Layer 5 of a small transformer language model trained on English Wikipedia (11 layers, counted from 0, width 128). Numbers have three digits each and are written without spaces.
A neuron's activation on a vector x is GELU(weights . x), where the dot is the dot product.
The model reads these tokens: "d " "of " "the " "201" "7 " "M" "L" "S" " " "S" "up" "er" "D" "r" "af" "t" "." "\n\n" "===" "P" "res" "e" "as" "on" "===" "\n\n" "O" "n " "J" "an" "u" "ary "

The vector x that enters this layer's MLP at each token. A number n stands for (n - 500) times 0.014.
0 "d ": 455449408265487539497407475429497541337493564525530520624386704489612450597531274294564528380401449529414510479507597430399434447474504511661580572631521443701615678467643489553542490503513558501468606489681472289650417486596402392416531641476448381352567502519463640527410501576465519529408296500640450482617706398605393672606346666685713574693485459470489341427558542257416578490435
1 "of ": 442468497504555463601381460434561459418386626472465532613375857614573485470336399361551676540448422610389531493440601575412680551465333490627539412631463233526399744675575445523457470742357510576355527451647358376597535504449333522495447545489357387391603596438626510604494482407509526678569281575544425598604590456474483809547129597463566309626533404513513519483453469356576541528507
2 "the ": 501472441450578531562327497506484539481467568605590465668430845500592429455254370379563708517487400504390547463354572555393560587427418608485540487579439390488451640621478427559598514617401481605439478556643447351582579587475414302502522587449353368313527648442491483638543493500544580658600262506543365504501640494574498749659142550457640403630598160536451450408528478351601486562473
3 "201": 630577432495426483624407459687468518413508551489471500398486683414598480449451348468403623500452486519491472564511587750417568486527451438515515647542521387463575542789394547533389273640550463529316524696540525321610303522486379228545591647480379375412518659406515379614515563544431384717606347556586550558462556638462417848572188683507764362680598362465462341417477513390472380471457
4 "7 ": 550446426516489579483428568567516616501449349529602478624400778496516511434414350286450545564490529513399458548620514567359490660456455472398558607561543375527453430585463559497423423638425515557525490449628557377540583503347407372556500741565292441416632569487584295617396608519515503804463320566682519489421697494348365859516305727613636215596564277455495456499431554359474515427438
5 "M": 507451351446470570589287599606506591445388486535517503417511660522518405492383368459412709549351476503441479482543536563481597588497522560527598421616456401375553694820346563539469475722414412660509426560660492478548417380559418289550558599553237458446516605375420397452524376443491414756455376551606331526436673632439546782630374616562698225675579279591403498552494533453467436537503
6 "L": 585554439381450491482232517600553597486434565626534450509592611617447531416394336389438604547435465584427503547429588613437513583464563511392578545626519234531424699832357616577457345660511363587632504537592629365441486404436371337568559781466282452412511457381395371483464469331612390596479335538764462426378593671532476730620334521610696231663590323576322517471483601541592510448480
7 "S": 611493418459475559402426572702476510517412490550571452497646627530518573541433404366421639443423417527525471553434666663383504631526491481362701448642488241497421663717327710605449411647547410556485621556624445454453520445419412312596530773374331455328458429446518317461603479445502488667432387418761466413337634556414567776485251628616620168656521296611384543390522623467532551413454
8 " ": 673502413453488512392337453607532495467415441603508493572530631544462620504311394299498647532495509610476427588506556639380625638426414527395603514627547438514541440589375511565454381773355496640579612489599424499504596412368394367507412711404319451414478508539533418444416428426464433732481440528776356540459685581411478816495273643645622163684519289447385505574563614327586591440470
9 "S": 508482397456426601493366593623514486444403534474573478416551674555555535538404384395505632478412382547516477526442706627399597624403479423443571504660491272463547700691364581492430499716376460588491509547636405459563432393415375442686522605420362327440368529467486408312532426488490591761423387461659409532444655590482521703622232640543556155740463254748425491500524631468575474488462
10 "up": 546469462422670568479394350550600471435357480508615501518378626491468514572316433344682688501506499542578533503446631707474576573466567411261395524617443380476522518603473567661461495712394484532420496358664573560578401350568493378665534818346575370415463685361514426501414356395404460700416588596649469546460567610306400725615246636613562215606430235550393479353473512544620483567350
11 "er": 478552403373646402613338573553542556460413521461494508559429495594587599587252424325611641440549447480467417405508591590555597680381391452410522426445684346441552517689575546631493493664354485512515448572772437425583437338600362539645643691374436437627550579470460443429377462420332427805421537457505605538515574495449354667537215583593547193695452346565477456258428471545524634470566
12 "D": 487410449397535399623334653619576687420379538533517383628347547513499626528260321335441675492484519527518541471538722577544540585387431402447534549531496441519553725652454507487480555652415370725478506431834529371489452321514369287628574628378464466481537607468500355291466407458374514689492403444544558466489631630531493662495294578697528077685537325521386478454483433514517632468612
13 "r": 532590402402492474542332532687442620375480521567526499551488598496566555386371372136381756426486406571454541484451608641422482635365445483498442523570577248463576771634595518621474550552562429679382459493707368496494343557519429506592516624474421456612428762404433364444490361356379490727426515487629514480528612470487587644517383577535549280809467449500259586340384668465609508505479
14 "af": 699476306356449541489298425596489526408414648570534405716381630518506532383388275329530788486536483548485584460567599592559405572464523449247521531423394316450577770524545521590401494571404402577352513517814606514530403445463457332557474751326436640355563610374455383510478537391462390587468609380550511526525659725462482681528317566728533217603487351534459479506504650604499623417456
15 "t": 580539387470653453452342583581488539289432552511554523716441606625599485499299373241331673388376440531450466511532608683464489598414473452399531424474403375429410594611380473627502306759601512573433690477645428444511413572548568396593487708424468562493552805512504452506592437424441396710535399220541468551356665474501559710484328578606517122697551458542385544388502598513541618408539
16 ".": 457413390432498505544332434790436438535472578691615565514368739533578508502420353252487601401536560407495439548550694722591475522369381540526767503500506406568469521629447436567478385863409481563444606429510414409609440480473474256447442658386487501531486654513496403582465356396505573666397294489494425532486464530485488839524295657635651192546528325483491510411536680490555460343530
17 "\n\n": 601435368408507577592260462652480529462404452599642499570396642504553538596459315350631553445381399618429463466430620580395517541374389660507669497559459374638551505525578447568434469656463637543311516565481426356775475446476428462386489713571442455444500562519511462600484401451621460645397459644647361484524592562639513711481255769590608363607637297429499421456520566299452465355471
18 "===": 555496414492659609471322456571475455472352485641605605507327635526622427561416337394617569491451519479420648422468578576458617515372415566410580452629522325546594484658490475576388360579337643540477545602563459346690383378465477382411533711540405561478405670501551297555590303395574545582422260732696476476594518576438347579524157627548654239618568385490592505502530381334574594506510
19 "P": 412414384363556503651324538631559527482315576455599640555518623432525407481331408571496626533339466524499507492376628689439473592434454511364573548592498378361484680696472478438450455678483469625431448591646549313685434419515475300531602723575371468470440573490476535525379465391478611683422361561652380362443567655482360632664307701626643299595654233632423464582555387427582472419553
20 "res": 639571434466681546444474482604478378574418565498630606573407624361659490600439399402494597515346477444356482555427604576427508644505428588351527488593431422574524583693243590744441554608637289491301438635585439416513266515493428597512616754601339470583302655480485513465358471479402461596530480625614566453443503555337378773658339673478739310608508286558473348464616423444464502397391
21 "e": 479454320568415539492469543563392353592384541453568502679385555472530556584329380363634573493412558808350621473580637738549532541391396637448490566555428518501475554670450461595402438425487436441481405512697598386541325569581341594590466673513371462575472542512595461404466392404316505548525551604576598533459530454339387669525359708626640178700552173561523458487620539433432546288534
22 "as": 445356384499497511500458562459482428424314467435518503629330540400493692551486341345544715550355586700425562470600572644585540585506399567426561571589407433613602578553368468574416405631422588449403466410624549396604346623563461641617354768452389452613578644528592387417431501386194419548547470624539669393474495513371438776617361755634491267486536231666476524499603370486532470425464
23 "on": 444386403328567447555575591543409365482380545384508572706439625440505660594434286394569698565336584701503628517601578568576458570400392560452429453454383526567432570591416566532615318736455485480373341462487589451576483605560418480518518927550419484643644523470418487434473447425310422591512467580504544568590528540438311610541337682657759157547516185499426609352608538448471446412554
24 "===": 505384456411661532521486526566400408430365508746524621599297693520598528529450303355561583505467599443461642517545653654645595493216349561497574447574562377582565480650508494585468341697327609579495563514484563388593448366504416329452511871505464603501532685516493317503626337437453544617450321640558482494432448504335328714536249632468599267531548340445447519395476500369624478467548
25 "\n\n": 540518390392439592577296485744492578504411401572587582625403644526534509520449393360594652512408473601385563460361585598420541601355484654518596476622497370634513563568502390546514407667487583527303464630528424339737398410484493468413496690539466350531543544416540350623500464416643458670423364528603353488572590576550425693546224838561565391542552237434510397480516550319411513459459
26 "O": 477417460491483572498324612491593487512289522384550532594495665585574482480370384486558505570407440575500508358309505658553690648462471501485555527555412356462586805641345571495317506642336405492328491659547609380707524460488545509462578691548334432378447546528509492499394201411552521646343377505595513406504474745438422934515263583586732312615504322552509555473592532403541463520505
27 "n ": 483456435626494373501505430496465427420395690493619631711375532583589390529483482526537433612473441514394553452344573660562578695386351376542389393627531344395582604546506620584402621623277551540332385593359529227539560612526495391459564618598319373563519642452654554576403428424427618722491434623556401287624575672544394581631335590577586349535560489461541481457605508370483443457477
28 "J": 462526472577369433536304534488475572488488538505513448585429579503591408391424457571503550717415457544393493596452631588595601527418601495555479490656315404456565859624309622542561565725294303607335292589580530256547544492579536415639646539499330473384611600425476407499475342452414549766373444513578429464535385583500496701667362559628682219665519393509462397534487511410465446469462
29 "an": 566434382575553380410279492630445483342480659642581495652578489597596456429468435439494622597445436604483529531595502527488465576391546532568561350673317328458551804523325711726382488598321362541288398696528524326601535521458579427396641623478321433391513572315634441617472532462474512639592433505502495415518539595553406688523318457696680201630432411529447593403500465482466317572515
30 "u": 514430452536501479423378387488391485450559627505559468773508503583539511473372325522535530678553437590569428560494669836573540557396567520451505375544418383598498865568355490596389425514402404468235402575628552266514427625469621394337547916535341556399504561302446331560450573420456468533514431428518546378515519528449431948469386512698476256680467496494337575558480523457461556562560
31 "ary ": 492536341585547335411440491498345447478511685476547381779400511595562440506452289495464513652453433507450481537384616630575590551390464554646481452526468511607570633556284585608436489630305517559282477684584461306531579669506527382405463855492344525579602594451505448519481454499566504615545315508653379315471612589508287988615288449637518345617540531428446502610535480402399408459565

Each question shows the input weights of one neuron of the MLP. A number n stands for (n - 500) times 0.00063.

n357: 449550347580448598450180359583537540625539402300580403519632395515484731288584379436575532559350394642426559366308604423607634541475542559462380576627550440538565412394515587424484549518438518545547642481437432494334556407548677454472448412247436687720510542562661446437411447728583416413450588463448491350519494445641604424525476421497426597490444639569660509579687485279506410637537
On which token does it fire most? 31 "ary "

n4: 435583533430425611588643548340517488512503570665329332710503468546565539201514562630591409438534471328422576281565408545374466536630660524547561395558348604456509412431477566517666428547526509500477521553535497437316512527446550375517474543254423397441458359607520562418642445358686544558420486480340584602517544358561497539607540687620581514611441598441407581571597483586295359520413
Its three highest activations, in order, are on tokens 0 "d ", 28 "J", 31 "ary "

n456: 402419475481712379358500508494686516368494543624333481391424471495578533436492540487470515385363414449426473449470462451471518392648423562645516478633398451317524554623487613471506529398455495568532722432349654591516383519393436516556497542617570441584320438458476656490588564503497438572389505559555407472601600476518403470674705399564408560415597459669660394609461576474511543432362
Its two highest activations, in order, are on tokens 0 "d ", 5 "M"

n446: 433333512438575519362419483419700644352248414376688384548574382556555463460634562648497594427549464403404497428671387624518415549367438712551485574386545541512545567615448516500534479483637444646419448595555366732547455410512557497434423439587541527482518491541404650500608659550440509537503446491262402463482549708474642369631634468388474544617370480618578279534649594272479452414360
Its two highest activations, in order, are on tokens 5 "M", 19 "P"

n288: 585425510471454428621506608391574494528471476522488418556503352619623586423515587509566406405401509465481687404762708518570427424261426525469472545451562476403311486473620699673590607503494672464547292472450580344633475487481441429420652361654597434607551503556333470606838299526530584426431559407448478660320655432624540524408530509450420521452368527693378460418262339558509509570580
On which token does it fire most? 24 "==="

n47: 341334473582588574382520352497515652624512447521549452479611417512539458606602563601420450447386586511450456541324551598604445399422415559716553530558426420536477627514503634540400645542450552726697437479488372452565389610337476488386344300500618485414452384553368616517678497591380524485669361447489581409389482471550558492358526491472458396479456666574591208781494529575450429497611
On which token does it fire most, and how strongly? 31 "ary ", at about 0.1

n323: 553622493517523393641513551436500536408416462576429619582404500641298537344798527577635222493551645469347510300457556525445510656529564391523412621585743585460435497404566710708561400447614516455510490563437468386516256466453533559639516649542471612437530494528406513659497441229506608347734550536740344561630590506481619423264475293388434510389556641457395477367642404445444480426335
On which token does it fire most? 27 "n "

n280: 466439633537455671560425468407491464530630483527658600404497335373451623525523606331488392424526433591599488512372345440550588494574643564733578383620458512543575407444709584588441334463646667512557579561682491451500518397466416428542527374646430376558263494541632315614508458494480497644415696572324390553512497333489524537402494491655451600463436322277550461402294638381518367574479
Its three highest activations, in order, are on tokens 17 "\n\n", 25 "\n\n", 0 "d "

n72: 475656535612626519574598366401497568382490529391384650451500745512459327382500322415252488675452602441485420670578412447639464456485564745441629563583627580326543429533491694404589476541690473515540566503525396392521638283421312574497433533439530416503516467539350470521497552625603451545478669488428744490396506650319555290576611482512482467513497494293350414594417488348364441488558
Its three highest activations, in order, are on tokens 4 "7 ", 3 "201", 5 "M"

n56: 588427512717461592533483526383750587491432460428542458557554286471373552472384455639578557390471612474595266527530430423456348445482441346597696571458470529582342603327546342512624494463414488576452491631545625235526673509296422393509482433554535500485567480572506488477641601543457551522294642665497657374381409586526400404621660637489523526478412357473568610527658438476497455726432
On which token does it fire most? 19 "P"

n425: 620595575447596484549593723534533715586500436381677537561368478408561478691529754488442529452550586549443451439534518477566559463521450307573521335201430553595364575512359481607246524558521566512585438448518365472597518506553430585479571394614319558525556427261473567302511491506408433497448747555432392478403635371575679471578476409379465663441528584518456376574597461294494631574473
On which token does it fire most, and how strongly? 20 "res", at about 0.16

n77: 523576394494508564639420497417552689587580500528467599531552510587553412356535360538480597441565472593619533556525446463538459427505632522354450318309453605458622490519508727581566511677553580359367486573573635474241439543417453436445560438475394500396517444468569489354559636399601531636438547386481368477492692470524385450398654449550476680266500606324635511489379418629522416484492
Its two highest activations, in order, are on tokens 14 "af", 29 "an"

n163: 451438407440524531508678577432458511577514467559513664444632376422414505478644539385649540511500449419389439479452613434456580594482462559420511467392580392281592432466633484660497617533395657477606594419447610413400432415323402643424430449747510660395533469441445452479524468593457590442535407455484440475548570539475536533599482590543490555544393462428629447263437375605686558638516
On which token does it fire most, and how strongly? 24 "===", at about 0.72

n505: 378497370461578490570591390572594456414510530268716526390598451345625542330448615653300479537518475494277494563465474708441642436235637484576459662484494668500623472478564343518559394449685597451538276330427541422604509477536709582412599629393506395535500607683343527515436428471617298438586631604549516409522583441348364395559476610374437645471420566687392566670549383444506430515597
Its three highest activations, in order, are on tokens 19 "P", 22 "as", 20 "res"

n190: 368581558435477335560433552363520417386222443389576601374440409431460554589703645388390569665696604538520503423517352506418464487356562399597490370682604358712497527477551452442596775547612566451280591328550338435497444503332533765530321516635565724392415506423430522549457603621424330493574535324207675452603625717541542481434500529440564686497560503483596629486445467362370517676589
On which token does it fire most? 1 "of "

n306: 599443596497367404610386564552720484406374646563655513519500503580611500497579613512434394460331396458540772447354405443426427443525500651358382503534594573544646453454591577448710423325382358512322183310478302686509543429558394478596491442590659393627596443257615605463431391542598375545267556544476534458590519385503623420512630543506622469384399548534513568583429463633456393601639
On which token does it fire most? 13 "r"

n297: 444431487460594452585566252500532662333497435520619309461417485503493606379491621615445488322670637531594458493421490438474522780288463507605358510481480349539364624624396389567611542404461429389682421464329542403509390460557620633568510462542709425526670444357332575336548400678580533419497512529500436446688424535515500349503516661416534573737785590533547464437413350519331611768281
On which token does it fire most? 0 "d "

n35: 554645500335547276506605817477621534525465497324485361609565491497538427468545558485491500408554638536472363472427646318500625551599416566380578286450635615572481533402301545643422435455450392366456535592421361372685388458497594631596423391540512428642449618339317455527609578432464550413453553391579627648600715565332506394571548473554482684372472557481632547357545307475459697482704
Its two highest activations, in order, are on tokens 11 "er", 20 "res"

n481: 630361584500366583572472513794461264510446632427432510294639476519503567666424460558474370569481642431396513267547470428710333497322456391655657513699484459384487448500446619481551539456275373433359580357632565601684555354456576412490391350497606444517594437469360629586745556599666388670493568480465344557507633493562439469354535532419290545473493494605724441633361625655539632487370
On which token does it fire most? 9 "S"

n330: 491464436626544434550597683421518538464482557467438419500637503570503515411423503217536497509715452584459482423479686452625384563456390378372362715559619732518515608561509503436344611317491444474583416386706471457543476592549500479453459465565436431389458569531515511670590553767404467454476478586622433445332311556447462497579675598593274677427590698369451479605420442532476414468521
On which token does it fire most? 31 "ary "

n406: 500558685470384371411470406762424400463432579345636520500686557388428648453412675525643468563426466527440520471700509508469542332323497572649398421347529588465500394374580550503482486383446517483349376564486460462447644686732417474602472486452556417535459475467594620583555449420622417464431611392539463579457512257462517406390638583467544472600379525566630588622559601388548386450585
On which token does it fire most, and how strongly? 21 "e", at about 0.68

n160: 465416509548586270549575553399346666630550544538511413658497390534331415420620607596526451536361364454580419560552550599562334599543743526451451506348653403639646454596525553438527483404374614564506628555459392406447363461349402566417486472491534569497576439669597470542550334503481566557517557425410688435328579537544421576682402464434335548347590500710447409304455556452465413463591
On which token does it fire most? 31 "ary "

n422: 493474677325573672522442426269376414655559427426471610510569532472526510447515435421551391557580609518421423561623704549601669775573530564506608431789506605419615390428534411388510475585525589643494558506368430470429605642516385596652440565598525461426392537554573549525609465457381349241474621449434332319322506240467578343244302571491445450405368558349497548393430365456650468663503
On which token does it fire most? 24 "==="

n339: 642632547517567528498349495353428628561415459444531437526582474424502566395423599538648486500437354557531568527488390452505566529521550515527488623519425554510493406502428408507545564413483536399519488441663667656563557577517505474450476542388455568463327549465634495481389464433628592630476422433422295552606392493438633425376631521553502422413609422502371502495368446619616589517467
On which token does it fire most, and how strongly? 10 "up", at about 0.63

n499: 296649446431507533468497483743413581394653322525636550749440523497407618471582667448574364418449709410570419560414525466593355660708612716351381482469518490766360590404636616411489299517818340226549539411475434280541503118431447482503441394570778578568514714692283497538571447587537546471468447430376657391398461392640514470396480603537463510449397483504373566382471469493437511666444
On which token does it fire most? 25 "\n\n"

n474: 342509553467571318350486553298446417535345439500471500491285529316570579554690588568344329458469642604460532457547523544441576541636411500613417527460425350506477569576656554441744591421775386536540334512358597595592534518358396603531624539617559457453506405388597425433492709449497439628433595618629469399652468560429517426463533416569547469559407472564455434620542413565480373387454
Its three highest activations, in order, are on tokens 23 "on", 20 "res", 27 "n "

n110: 638452616559597460519561488474572579481324356234375414469491514426490490542628629298446402347406579521522434579538261455614614506649425557494428523616342549328500383365427822435591438569603528589528669344294484542470456464438459362559469567456485620615365670520400660451572403441581364392687735585383441393503468503530599574547637466521569457691656479516458497618650611351450689590413
Its three highest activations, in order, are on tokens 15 "t", 8 " ", 20 "res"

n118: 682450359542581383506520554370416515447524665291402382509467412474639557352715595595462500518398538547442541488467518388658546574480539494630419500477509421420407567697514500574718595383448318520491536384550419386568532482539342605500775378691409474562527500445611489460422564551675579436459351573491436635427533459555555445437661545433466426518308729579403558488424569526287556445653
On which token does it fire most? 28 "J"

n443: 560466487497426549488482584366688252663490485275386516385512435677393494388572627405460488363494425532398528283516531411409524560595564413616673618722456503547515393385434631518628469438546623488503343679553595713425364468503425315577421666460606525456329590477552560554386339500524410632390641447506598564682418592529558503543464636358461631525459695506647457333349524494463609747442
On which token does it fire most, and how strongly? 10 "up", at about 0.43

n319: 579573554541532581363534404638700545332523419475554427423531409385435457423476650409490477573399533599579433537538624398527468500296503372427502520512490406427559441373553428609544554446680643655478583460515446528476381554544535448448459394549337570646429392550413555483505398670493557585442547507342569531584614589429468467564464553460467463388480443570441547505428646632443582590532
On which token does it fire most? 13 "r"

n25: 460557573491514365574421484570455616406283421594424575500457453422414633529525637517318452464387449503438611474526296568483461457581371597234494590373594489560520550733684368528573615438599663486548503488603430506555635538582429477379503475446431303422488492452641535569487486277435577644517398423356522634596425511658656368525525525435408575517397717648576466506544556363526463547556
On which token does it fire most? 13 "r"

n262: 578532377635779533378538541608556647385562470569387532491366399525448341521627532452412495734555546581477557480439618584497464347598462414489585529554560593431641495581497415411315450405554537511719488494597447512437483468526432545503366517494436506342483333590610500611516443388519429512388578321614385564398514469522570406562354298451527572550738546560611492260559414531673389642508
Its three highest activations, in order, are on tokens 18 "===", 6 "L", 7 "S"

n194: 494391457358528503602500287579279490619694409503437510669614628503426474484596411569625551483660478479424557564658484707541413581478569587786475507338414435346582604419312405568681425379541560556417529309657522510444519368464510598667488404566568401206360432406405445370553437533594289338442491350428528625357613667434575392525346540467406712389622406490434478542599584569490551650522
On which token does it fire most, and how strongly? 14 "af", at about 1.3

n384: 484492590511355553455561284495434394412530530583560591466515512518489384549500404639652565525482364684518596354470608515552578473456514545492466552471505505519468512560413429451434456442563484500678422511358587478536624426544519376492578250597513468411448469344452536526642500629500827442390495362490398574508605566452750337340533505412535575538471399590555394530448375518566537453503
On which token does it fire most? 2 "the "

n354: 497629265429565406461669575350459488563374517422479533464458413339593339583411400515646556431437521517586577375431530682474436566650506440476417473518521509467663547465555420671374570367331565622687630563503580586555698478328420571586550509609744563687567526541503477483390574364381557429557680360544394319411563459545664371515497439571560500589464472387448601476349325488390566398697
On which token does it fire most, and how strongly? 11 "er", at about 1.1

n176: 598582510497565293503512632385676382500616509372599339401585474537531484506506572469634397411371638308429671403437396518365512380396346556350614669577450650588460525412413577567455537544599657527391355481491602628545741458221569454420317570593530419626704383379345611446503481626494516303629641435540445545559497401474689532420262349595610442519437580622471546598532418380550512436571
Its three highest activations, in order, are on tokens 31 "ary ", 23 "on", 8 " "

n75: 509462556548557706411588425550554563486699429543500564483492495511605526586650471489448473436506520377503431325416462398452728579715524454448349344617388547375509462576272340637521426282557335340466386418532386488536526518429391623568534494457494595613509428479577619536534494533727411455416418494461665361552523386514604351440319525432541286603428549523488414526622438508592647452406
On which token does it fire most, and how strongly? 20 "res", at about 1.6

n457: 452660548548747438512579494316607620476597589532381524640445543307515497500568459514676569515531406417555313623524426679606471381396660494600436551462620511553573456517251304557470408294326402380444453595544703626432378503539485474529543426665471479405488192623663382346495453521581497476624445582569523443407455468414494459491548437517413632560559419611500491500391517509629479454535
Its three highest activations, in order, are on tokens 30 "u", 31 "ary ", 21 "e"

n284: 722247542332447460444534409740430573574442478568523399559450352590521680482648588451379436438671556531453562606446682531555408345602530642426538633485420622571696482382645488517445567494544520391691512473464512400531497503258456418453307414468626544378310585559500432365457488436368400488556489550627561482515393363558575403573491471366449535437450447659603532344393667497485532387634
On which token does it fire most, and how strongly? 16 ".", at about 0.53

n397: 486627469457565486618508511480524413483695458497530625377539297446445486534654469254412417471481574487514722547400514445460527711432590494594489514489530619539525563567524443535407576412625384436429547392453519525418546645511473634600581410720529552664444503517353426655482587418391527375486632453583405492511600500456575415408354471422474476480373377385452576642650623257555519430448
On which token does it fire most? 13 "r"